Layer 4 of a small transformer language model trained on English Wikipedia (8 layers, counted from 0, width 128). Numbers have three digits each and are written without spaces.
A neuron's activation on a vector x is ReLU(gate . x) times (in . x), where the dot is the dot product.

Input weights of the MLP neurons that the questions are about. A number n stands for (n - 500) times 0.0016.
n1 gate: 530541701601595196644477452448604727548430433595479508341432504666255540519656450403552562172389586488554525593448417773500644515421435719462601644534657352607507515608649705580280579515645395445740562418701333618738361422388577598442556609678160401678733445566427532383607522640496465397493500343567605536619540522557361330508664461644536504584624761682267406613444489404665458298444
n35 gate: 379565429193430171596741393418331542251302329683582500496615343671639408571657102706670504517518441317026312513625645523109509540487675270465746486350773527701363354453726576355220475402513647393566424436655320452659593388487433653575629473307478220633513564628412442405500500534558540590500602546459587500523425704350448483663341527670477514732559629281612496139546483558430500403404
n64 gate: 485482410362306586632504493673526394759504401471387515346477357573605549200711511477468485425541553466700542698301565427403431579861419314496648287574348508542568626590398518386456303567443440375469666586723444382432581550511762368519527553303627608556643492439511622583486475443528302456388533504389682379603535293500555409778525321663500477573843504733500652704585518358503493467615
n84 gate: 536787479544609410444512437587508241405484519500557371500618705631537477756566319707469504531492547508557477504607408525685484525580306364504484406707614810660322690563330523775564511636583541496721732646627697702389687449352659359635428450388332589541410479374663270479606211281496578277771377383433791363407596610411344669780563549491623332698488520576454576415632566172374512557551
n103 gate: 085682444757462679546466467451551527623504621408469630546531492552440528416633594384439649553377292402699320470384478386572471393508437492554591513154555513238340714521592399437634401466439320696449478488426637525414257479748589478649425474279299469347418723361618771629447388727421756500330419504225571870303376500542612548565273325355315713567883397570607628271535431589373416563566
n136 gate: 458391508500489578504648612541380610564703472549150283160792443482590376361531457570474442511334293519508569698338718464310329375492462530322462758469781492592481493320544430573454309465440519448464461481657401515519482388699585508446428508383453432884359401485408580374326037422352453517413647489273579476376566541523473518559530481640480484466452470496608481588657275360413622331356
n155 gate: 693481561596373378493485437537451709382688490414528438320571511429538671424331408654598382562428419599401607637603585543454433424746470515869692496549277592559449401698604536477646345496636519529482404460618680538180442522202384519664472462612489465603368480755711461512674536616322443528463318807527333564375393653440351454329655649596504578264475437578674293536413623511337624605472
n160 gate: 592345812802384533644364374536394560524562414424530591387808412588463542338483845599512382328541515602683669619405475374549368434472540676476460462723455409349374496524415527657761534488445467508690748595449461456753531346135457666524322426241426555561661710512820504562508458434420590557607582461311651671601508461662428791542599270487479529419589425492847603419737298492618391456487
n166 gate: 500426615459488597558453627480390625296693550683632479617273268393905512638380602496613276492698523441403802466324276409403554636612404587711361487550575658435696826606353544558621492368480415890614329512602197508684428377470528449361789359236369635352618435095521579333665468625449530635521386448283611527487631480680624417604520466546531496483588500543571586644412375399335296425448
n187 gate: 302575317610524727496667661418472240441500600397343245448429409538402253496353435484461577341597457512532610541543364837447711337365512544171520605500749688334609477312424719596656526329805520718466504508637278568480608426655531512306655553511366529399733417566649511475620401508398358548563306512708468598296450356572322671550633553407236388496707567342390736619508419415715396492446
n195 gate: 485504406776351713584660384338651852526459596329521433462580450329770609492378477586556531537600638570624431426534508767578534543466347379584323282388335285624358440743526345511557752371493609437511524448635533634418426485527500449616464461614605396718414687823419522594229573581670414467651407647420678769269343563592583511631474667611408452638482492564518410456206526473377416700452
n212 gate: 660440595317649455697611449734475457571461410375406554573534645435430550289388496455304275547276587463622585221702450315443540693436355452484635402464407591765504382642658477653665428595575578854454438393516705565670582488739551542561564467372599361471579479755553312517484550504634598212432328539437755247361804476455596239738437553738682395504376278433599707388576683582462677512597
n238 gate: 440628325515561357549457717489303529526485369500578351401492519573367449581492403687330430441654283589785642585447634492543534570731694568564541540385569477623437649410551573492645798430668473351457249526433394271571526631523540390751328297321419544783597437656485457398223413537366465525662485573540639455234278559508644504583646450767508571420793530647511594485356397616658248477416
n250 gate: 467736469245530128496534540349451648416316483526318685493657243639515504560627534508569485274394371557557586325662496535500649782719395522738596421444538584679507496551493694410668655386613492712415508441449446410680269559565572485637677592263405492393529613726579432442696464457461584634378447579508481572465346365466500454492139744392551512496594357555422541461508598435588702432610
n289 gate: 520598647243591668187618690260425230516584385467504270574582418504597634396627441597584513625396817454525484365655534491458574643381351373393561683317512631405286727460291627479438488614476458633496619245695627537508584614530385602546148301758508418802138466508296528517620429592614571719337349372543496460664674596533533496397532559335448491603409232560308317437383368324523359463262
n314 gate: 322595690521472538503380506667447606379566414364306462339451552361376547531494487548311528401412315607641402437274359558525627491537565574417466379313534595655458542549464583543475340386582402409480545214439559599369407430617527733491311510518427461298328397509300500669503639461353591665531516422510537401578435503391399583558488459538633474584658479393614451533513566472532447628627
n317 gate: 801508438284476488387314385520451595643441624460398487512385686454604288324275612571413360591545262467418597228664500441236500624528561415710292680781467446483421444206570215301597637579587603540324579615488550386504332592632262504854551234492417347467575652417504573513512380551608512381576352453251516655428395484324375396664508153356470454638605444437673236449509641537423480541292
n1 in: 547436636482417456647456394379493643380636413489595418493595705610570552409748522578563548605328467544672307746528545756695525555396384486396582260533638481259366688429769524692247640585458530581701296535553528525638231504537396422449553633476279727584644353598667469504602500657705529402518482500470550423636469454347683500665337747343599590605507436609582496458428493427619435591386
n35 in: 416407473421638219780555395539210438356448206500779707330720318355473483639637354655509677721477246400229449632579385542541438673438157633283531740213464463528526517465653599397660622746391318270605275391570598419526410246709375243717589418376523575541330319552693564381604530509563382471712486573533663576323491491752544402375526773569355620491517789351551302474284440387719504437785
n64 in: 467520473374517517567514523536639303411439491450519483286669533548428353497527678521542486484551436653453257524447316444537620541513373590443470588483473510629464457474394500446366481633533698755380428559549622423707668454524736635704377665490524310296464399318578532531620615448475234395669490610640348575409465435591547535580661619638338295326690530601452493744422636507604614379669
n84 in: 552375451750519500693698595518421452511396320585629631656559404440561794534660530912453598236511453337368685701397542519292574458496321574526577253534774408663569442427479364563653447587529424536419366566496493552369414712515543703508461328557655168402442516486530606508507521504571595359393447550593544452519457486327212443573624473479332465519654229663711496575547557428728545586465
n103 in: 370615239262601626399462470703309560736377566376440523440614710360619486314346515419398584588648469741755679580430644563408511780500417500571385512689436500571382349379654377587541394669529354291507403378500558296327692570496601577569496381587745532557313406621489539531587565293343546622608367580570608344473428471299299250434511370237540309699420518453642544493619515580543647492567
n136 in: 655477644415566488512472692427631621423289453641449621504426340474604425457223400492580250610654514416611343329566573598472535384605590554516689541555595400549423757512586553594430622488228700267463419550650297476577436158344379682305451352425205266596561414233480325343481698326467528407639353678292446675529545363563539455192500540256459472527368677516378678354727591536515441370525
n155 in: 633507518347363496461270420510539624514486474570444354666452623594420453546583507677644539377625577461785618583417489526690398672574454623419323433635642435390614604704352592624401550273472594184214667341455588429355687458453524460310585482503536496622397338346273312587507547548510428649441525541511497485548406377312507534599472500661456566454683306677370663591429391539617708348563
n160 in: 220606614349685590655648427281572428504575486489444439537594407440511313249553720523439477608361366406729525364526477674519593651574415330629390618593388645546747598507369561411552528311198288467444473518383521452613457431466307779560566660418640621534540697431541440469370504615760576428823700532523493397333489395770622663554412504368590373552607467605433390589543708413500322500531
n166 in: 547356652335558555381533507679456224450644416446401650333611322542444500559366493478504507574441405718658333400446628417522351400673627587583575450588800265371514578671281556810449551489496526528459380443486472606553595232567619455378538433315515572426521333415335659522373628405538378405504471381375604624409417348650782618477411552249527519478294600265235554580489560655524325463443
n187 in: 685384537366591660423463428522507484518641411624521674647742679493500340459714290455550485297552493597645346347323621492578401493504511504300359543341685226404665496392283535636654497478461732579455530637424563614216242511534631368322265624553448554619546458493530653360475594592552679635598545571599395551592517525234533671287709474541774466559620464431549612437512564422683680518485
n195 in: 223519515590481573492785448429538351541442518583500461458445609540488435451651596338712485401744370396481309608485469799473549327410606534508467428443717353362426504419312613568368820477596716202340349411441561705389708448608384566324548628594677433604552500559568597368621619580547362627567550394417601383197583709755418435523533465357389543492540533634214377659428267481414443386389
n212 in: 553567346543579336529566338384525550612507533479597541539365564637695514431706672529375605455326425547598353449422533582529446664404525678603528572507511493466560398384678476439482358573325526629223555444279301698500493493540486681674213489613639545478332422322226493456524503247395500461620166490463543473388514382345646408548616679416428213468486567212500436473553403656666694608421
n238 in: 423611559490622500534660403503479445417349557595624602242703486678382490517381476221348379305297549680404189590570363621683554538598667493449523590486565423617593533397555696585609410396467382500426479573330383384690470423580395377445564347451614365642573408424425536346319555461461341511554793575408631652450510616476574552356493427432600408619673540472683594546471589500699384469532
n250 in: 411500458489292625697477401610651644540805735522688435623203478461584408436473595359587538583530770485655383458401550469773493599615537319385474653669564584465551369398557396377470616394423485482398278474529468399606604456561389727557265527740618566250424438377650479347442553554334640298795655442442474766562496638579648496631496413430296628437400680609549706436449630557542530463633
n289 in: 511534242466584473565214639523294545489430571393507433469649378449830292566602457626612379560539451656605661453481389428484592512367542485801761476349311488288628605620452341569339493445575453309576571526477437411530496477426629623609427064382441536414545680612318354417414522500758414467360753311432397598432584414763649642317677391538585703304378598504504394261403537364486492562597
n314 in: 553503717402477483246367581480316539514511292590550559548378559346541443583398607619503514483437385465466451555372283527428616503387443452528374464363397372538486425475486497540557473442478517641404585405403630651403566478630530626336410236495535357402436547541440589439635500324492543411665491467423536503473492470549424589603299564431572482460585584506564564563640385517460406472271
n317 in: 265493452572493374478392618661567680597458392609524380365320416497328347489433493642337519543559480545703497377335322405311409556431274496580432577456449549492668521429423395690602527623636537525579410604189458745461359557411328444530512537405455435452660747216478573586670281482372522488504345553470439574435500152231601556496321426459630640467595443626269460413339444533748599383653

Each question shows a token from some text and the vector x that enters the MLP there. A number n stands for (n - 500) times 0.013.

".": 521508523564560321635570419588518338734523463520602458638642474567502518612478634449579313412565351573606265565341460490620616591376567386586598485585487561595591393488507580596551417504478495438444472455521394436287517366490417473395642502579501375438458556434444494495554184705580434681322613458644423623562635665474605479462261574362496522372466555363468554706486477349419432505506
Which neuron lights up most? n166

"it": 526326441567477407589425432330519320663494507496379646720490472540335616621520655556549336618510493467550444686492477455499459425450459396460487545426457439451446356507553383403556505558547558513532488575556525378353616325584451525478437552453540472593531681393481565433464475392545506527436779490539293444287345659479375527369439504465441428578521593532557508638422462525541522589485
Which neuron fires most, and how strongly? n160, at about 0.47

" H": 566591537404500564387502375502563260449660520528591470573454535600411574459460602480412431424626377558507496497640356519557375433344552446408415486507413373500664429663534271520702353639383353436571389527525148542405432599560390565362402535436625457370596736509302418355606440596267376430472482600636568540526447785530731409355358654381571623406596566368396375746454424521582308764470
The two highest activations, in order: n166, n187

" a": 448670487568340431487439591510623406562520427395508384587434456462267499613476581455614391564563452486485518590333367516535521518438562486446461533553405671428810375524386309550594460561400456541650232538499465318405365451669444631493612525460406609458607547475362505346510527528565586511366723426467647482480534700160671584388403529307492657360320416540498333597526650499581426587419
Which neuron lights up most? n166

"e": 562439471563453450571540586604538446501516293400419549662591574714360525687451576405562364346485498349558552551495469453580512499371396505550441421533528436618591240551561431361421586555454586548508412429676537393436405490504445611485559508455480556411521539371452474476602470311444460468443727500468350560487372657492483586408553560433484409615359546445390610638565436462530434536548
Which neuron lights up most? n250

" to": 507672352660488406586512382542631359619375510386616555618591559513339442611462553599655558613338464492681559563553522488361747513452558324507445499558378593433540400585563465656478326581604555406559280519417563479496459441515471611464511621387460457494568534536423455313591388512414477427452526548480392516546572700318546456354382537339538489593408552323472429711366417406423422431553
Which neuron fires most, and how strongly? n1, at about 1.4

" E": 501538551421487655504525316427495250654424484519613469584417492541339531502531698413503634532831424676520514350555462554529593466310576382564542629476433500560596444544539293415611457635490502438800398584605170463401462595526543531361497379449593637525425563413378239387685481583364351458405485535641570458480501532528604430373476609445647451399407566351455572720550529589657427780425
Which neuron lights up most? n166

"n": 498535541435359375588521534619632445525569604460576443519335549550398715455462628474550521405581605663617441624276550629480371424567449403628491626588483461564492449573537342545342429490525654438606385354464384487514483708581589597336318404449566605384351516434514485478543566408510474390333557406413325623462524430369550326440287670517529464451514553484414378634528467423513472666498
The two highest activations, in order: n64, n1

"al": 450349352549548458521373515582545404581548490592381553631496669533399434562342616595424418582587481416504431628457577469544565482496593343512592465577281425561497340558434414456383469524517614453572456573590318316580416648316552395515422555465619563407604511296447565427609578289405627451540699629463625466451582337423570339414410473371656552635328686388518484574448401508553434566514
Which neuron lights up most? n317

"is": 565462520407343264486481525638683449465485410410504625618540435502206453454455749362506488612604352595584569500451594594499477506392529320416467510438412561382527345441392462447644392718582444462673267559528434495521379680612587577380429386667345480348514532335452372447508543492553686472621719360586417654472589433249473500553415618377491481464454613654414595641407436490550650524528
Which neuron lights up most? n250

" the": 471730436617499464572497470401619324540364588319438449632468569450381440625303597489430545628606414623745456657515525615348383432526521370577532559409398420498548292580271289579600398413313510382521402434490404389400408319556567510460467491546544573344339563411430450377473396451317599561443449494575606554584540662301525531433613591411626650574265478365371373648559540455509536567450
Which neuron fires most, and how strongly? n103, at about 3.7

"2": 512441592557419413477470514560671478548468631480369530597608569592458410567491588358516345395591527490605535570405512444435452621391276480503354566475529585349589514459431474431402466585411456352467485616586342527549432468526686394522366486538565458565613490521419384378588466467507548415261593595538259516564452408363526277500481632471570563375450607537538548571481481514503648894554
Which neuron fires most, and how strongly? n64, at about 2.8

"|": 509461367482500380465413412507596379401436377374612564673741313562339569556507668469548436469445561463633465606482407559345559608312482318396552554456383526356502669555323518564462261513518469360517370392355369362469561406547488490537401448536536508462380648407289436476644414439510422433445494497607561491478620811434587388283531443384491537385372441394434436599491552450515496363562
Which neuron lights up most? n289

"ra": 390673383550365282443438514648700428602563491317495498434540549449429568471466646398508626566732451490788685573393525436594567472553501492605713535583558667484542476653617557558512304610405484353479378297655367308506425494497503664430442519428347453497494537350402390453501565498393633484435902559450669638402447553415654508449367533360540518583480381377454456535427468554415628650700
Which neuron lights up most? n103

"m": 531605627551487394461492472500604362508471534514332455635442522639286652602331538466503523518549560445710396534499411508584520515417427441583544559328553446518641464458602353641449517385510547564505305618487636331597456370402443437449419461550599484324474590516475547496500370506441523573494411598477344534296545482466422386355451554515319570532510606396406598562524374398669578511526
Which neuron fires most, and how strongly? n250, at about 5.1

"ell": 592373530574485362514501435558558430656645392413501599604592618421352519737506505434393373523575476414546511665592536479375501506359348349442552726454342448323648378468508369507502504519496514439407250639559490527521483576513566586623350561596482539378653545465454641508428448462768544293351612591482417472539422432392440378459317428486500480561663491282546645578652355552613402463447
Which neuron lights up most? n317

"our": 686493494497511225528454278330502336672564461371616504672432545412462531501531638484429538478645531681435472663331474560547416558420559509610482496645489399646567381572334542466387549516250364544503551405484368451444438676520686683500447507433566583359531526390476462374565451466417467391381504636540684606469411467198511498435444639545471453462521566306510483664416395421541502634655
Which neuron lights up most? n64

"I": 448593480465382365401572303572494442433512406392709480721443328560343519445446560435593555556741466564593560543450340386532466457420445363517399538524237500403670538516380326328443362680351402435618315408609341387281399392588542543242517322450530618544479627570432355397580445629449464515533436466646429647563504605502684610291347531383493505456514401371549486826443422549579361614545
The three highest activations, in order: n289, n166, n103

"ust": 557452612535590245428552547439566398532559499482517450612590686336521522618400578495484382632526625422707514487451363555338488478512246322445526550485487577332600477445435248410507503646441581350573488493668285406547540488564471495587429389471526545598570555502427517440461602530594621493441753486502430601383465466385555655510409526288514542489429551457441647513468496526584557581456
Which neuron fires most, and how strongly? n289, at about 18

"ation": 413465473422524452479547456319562434573514552383402507696516556515257515558445648469568507555525593404673427589478228414645527549464422422582440476409582500515550353482487470620673500438442616447459449558403395491433414481487637506528542503387613643412340542417222447513495480454363495560434463630432407448320596751275337473324447506500508457579470501341572584518458429323460355473516
Which neuron lights up most? n103

"ue": 452393431530552284523635304434561384503515483540645494649350489464399495733335564511468476428594543221560446529543576457629549546380336428684449504467449481564442477526581450346576304611397534487450382440425369446526559386426462640487533334299499604420619539422451592428473368298509585428535556508650329581479407481364560375313480539454477406409385626435440704490387530356413413521617
The two highest activations, in order: n35, n250

"p": 662475303549482208552408669574670469456449389376518458622591489634333573599558561442573523575521455468694396592483486460628438481602529447569525402545502569380681435502605550503535612462538606369468358424494402540591585593512501561394512296328487539474436594357615535504694684509554662617429707616544568514488462530395661371399384585458398467572456378597412608760569601527624535593453
The three highest activations, in order: n250, n238, n64

"at": 493397423612552436491612503427607224578541465490519374624373568557330608437663551448430392544581542501564521589662517587537422504576455421622482384611446567605383478610474358714531519468394508394465355412647559544431522631374452556433488418491579533433454448364407543562557425419493665325610681440520516491282395521406397192492332420480512555504481557302600463630394396518470539487541
Which neuron lights up most? n84

"b": 516492389601541244395481361452627469621431664525445468615430625637362573551602680666452537514632599518615428583420452656569541367609662384493504579420446460468637552453549369555395471406501304443466367400619508438371483356377576499389485483552551488506596551437476617456628675473472596493563585498573452485464401397392467407492464554428469520467475535403442487519606657596617475745558
The three highest activations, in order: n1, n103, n187

"ary": 483354550547564366533639503404584436660503718548519546615434658732444573561419620351527648578341520509610345458497485618454578587464341348476554697436349351504658384478503350476513411517586407468540426639504556515581585332537640457505422519433563516453507631349467478417748488289394595532397422495588209596499456597320495498439521519444681405321420580274698493620560513482364463529407
Which neuron fires most, and how strongly? n103, at about 1.8

"s": 550437577670540403353512338861505381374454516423445607647371539472329639514549575592565473589574387606707460535441523598487549579494404290578531539498396493416603445661605541602481591539510485350594359314500359415437423436615455553459477465564455554450586497409372479589577611511503601448562601329455467510597620582453451497517350521426486510505427549453427530709512395438571525587498
Which neuron lights up most? n314

"\n\n": 422520415513411397537453434682454374585500483479703485696604304634352453756495591416599434335523290554487276513350324451373570597406490331513492511414492483505634244475397435613598262640517557321610344526484433329349451510475437434436540705566339543449444669490467402519554398650612454423462595420437496504515495650438628390445510569328437632391518556329492484616595550477610544422335
Which neuron lights up most? n35

" in": 584434472504396282586586433619505363740552438440406511780511482603418484589446492503550403601556456572689459684482520518422578492336624339561532587476321632445551488447467452537578330487679516482541349524449596465484520530565676543497446601572602486447360575544364496405370475596408573460228700498570484501632574674226579549366404475404568466523575505498563454669426510419389360523341
Which neuron lights up most? n289

" W": 613449404492331425520638287552636387582464511557535443531362547654459559607568649503514367485606561563715386417568553343669457413487590332538512541545359415691741505392513192485582430644474479372521455616632107452302471684477584514395434485427547556522615614591451555424542373403523523493505453428700453605416430718457359213400430609374656557433503599322299383640641433317674392651404
Which neuron lights up most? n317

",": 499436408463494397549504425558476300562497530400507546495679462528325458566426607561545401540624382272642357466511592549439499582405534328570492557480488512588680452601531472606516471463570547422632504645637523343351461371567490523419504507556434398419558436508421432438387419568555383596407605529495330567533585802342532516428512547371507654442375467426458680709470485497456391494491
The three highest activations, in order: n136, n187, n155

"\"": 546496544479526202534444385424508319570457313482455563550696346496402516771502577560535379419504299439501334506480494366381646671325427428561468485428479496500648399478425577484471469677448550539442304562409449338369449482460559458499626571518246385407499603431462482517668346422578327512298498563598484483469477686516570432361469599388662475363495522491526608751568462463415488453358
Which neuron lights up most? n35

"r": 597621590613660438438476399602638330488392509433601536708597578607332752606519588441400437576597424462550564492363356604471544566505643352625433578635463512503462515715524372557466416511461496479599348400516424517635353385624600505447407472669528532497559500562561456384404523389427479432455853397524461575459409352366640442456298468539416633493570412360383480646513603680569522644527
The three highest activations, in order: n238, n250, n1

"The": 360660378569460386415373417471570344476387457400500536661507327486364412676479594456511428577529470558734417647348379452364357460449560285570564490463309410331633377543274376528555276572209471413584385429436427362366466312605537574479496490359432532404457568435463404408590438418343467486438472512577656576574448699345563508454534598434545618553353551440408380708613516525535501444438
Which neuron fires most, and how strongly? n103, at about 8.6

"ul": 673363418567666359470486401438505311793547601501370427738347577408374453476494569478464621544696502498481510521447401509483521460396538272521350722464563571569631349586410584487346568473462533411502510581515482534502387576481476533457424685432675413484506506258333375394372391439489537421416496606515416538492484356477507385438385554554436510535466440249408374512510358546419483692551
Which neuron lights up most? n317

"h": 459624411613335425453354481515560329343430528372483570612519576561325504535495439635419531631618434471620320560437571389479334571304519339535392416538386472292635365564451519357363386490307460276441335347629197353506518524426513591438546507529521395428610446500468384381591551579458560375562628498465669530513362596505643348476466566351528613520563641571466456542364477383540485582438
Which neuron lights up most? n35

"i": 531466487380527483715476551326501426600382627351338422793690473607134546569505472426562606533532518339540558626516476577385446569421557371531495560472669451460461446646586441636383522500455443456653384461664455336565323418679483527599523524507549524330521648452399639456496494528649362535345632533440461445427576554488545485307462559455524349534382501507536719595415510501368551468455
Which neuron lights up most? n1

"ur": 533562572662496304417571373609644384513502496369579658609431544502334523540620568456612449578637447482653420561541657521458560516376421450516551530449449481507527477435464342488456375602335376475456477522532457559452397629372449495271540332479477573449614371281504499452326482504478661326511636664569393474567396584521439316452178621473475475510487507354539422539335558445563717453788
Which neuron lights up most? n103

" T": 463504442469277458493515323611557380391408489368640508570411293550442538661537555565537527441645393555684299622604486344434463529379583475425467459462351397518654491544529309515572539594444461379495386538359295418298558494712499737418454349539366461682633671518449446405570609751466479326606533565495512469542445765501564480358474666271587474526544609349336407724419327628683378658546
The three highest activations, in order: n195, n238, n35

"ing": 502568623566631350482658445599497401677577556372377671634564577565387443536387568511558418529460489466742378565551497542501528597412493521429381663498376488339551291559436408513586303599561510355494500499410622545384608484537686464317323661463504511350461573428378452498532506592444660438326569474652466535513480549422567510337545521432612588600516587459472583559410394483572457559317
The two highest activations, in order: n103, n314

"&": 513559421493595346541615360533543359443405503425430478499539688496444439598374655509581591613576438405665418652514605453510651529442539428502661503438499455568687281518570384717522444707550589436613403563586494454441432603504501482494502436361309588526449499358397478528467575543424526441540600533444574592461526606344414439478528576456605594487510460475415575659594379508417413682554
The three highest activations, in order: n103, n84, n238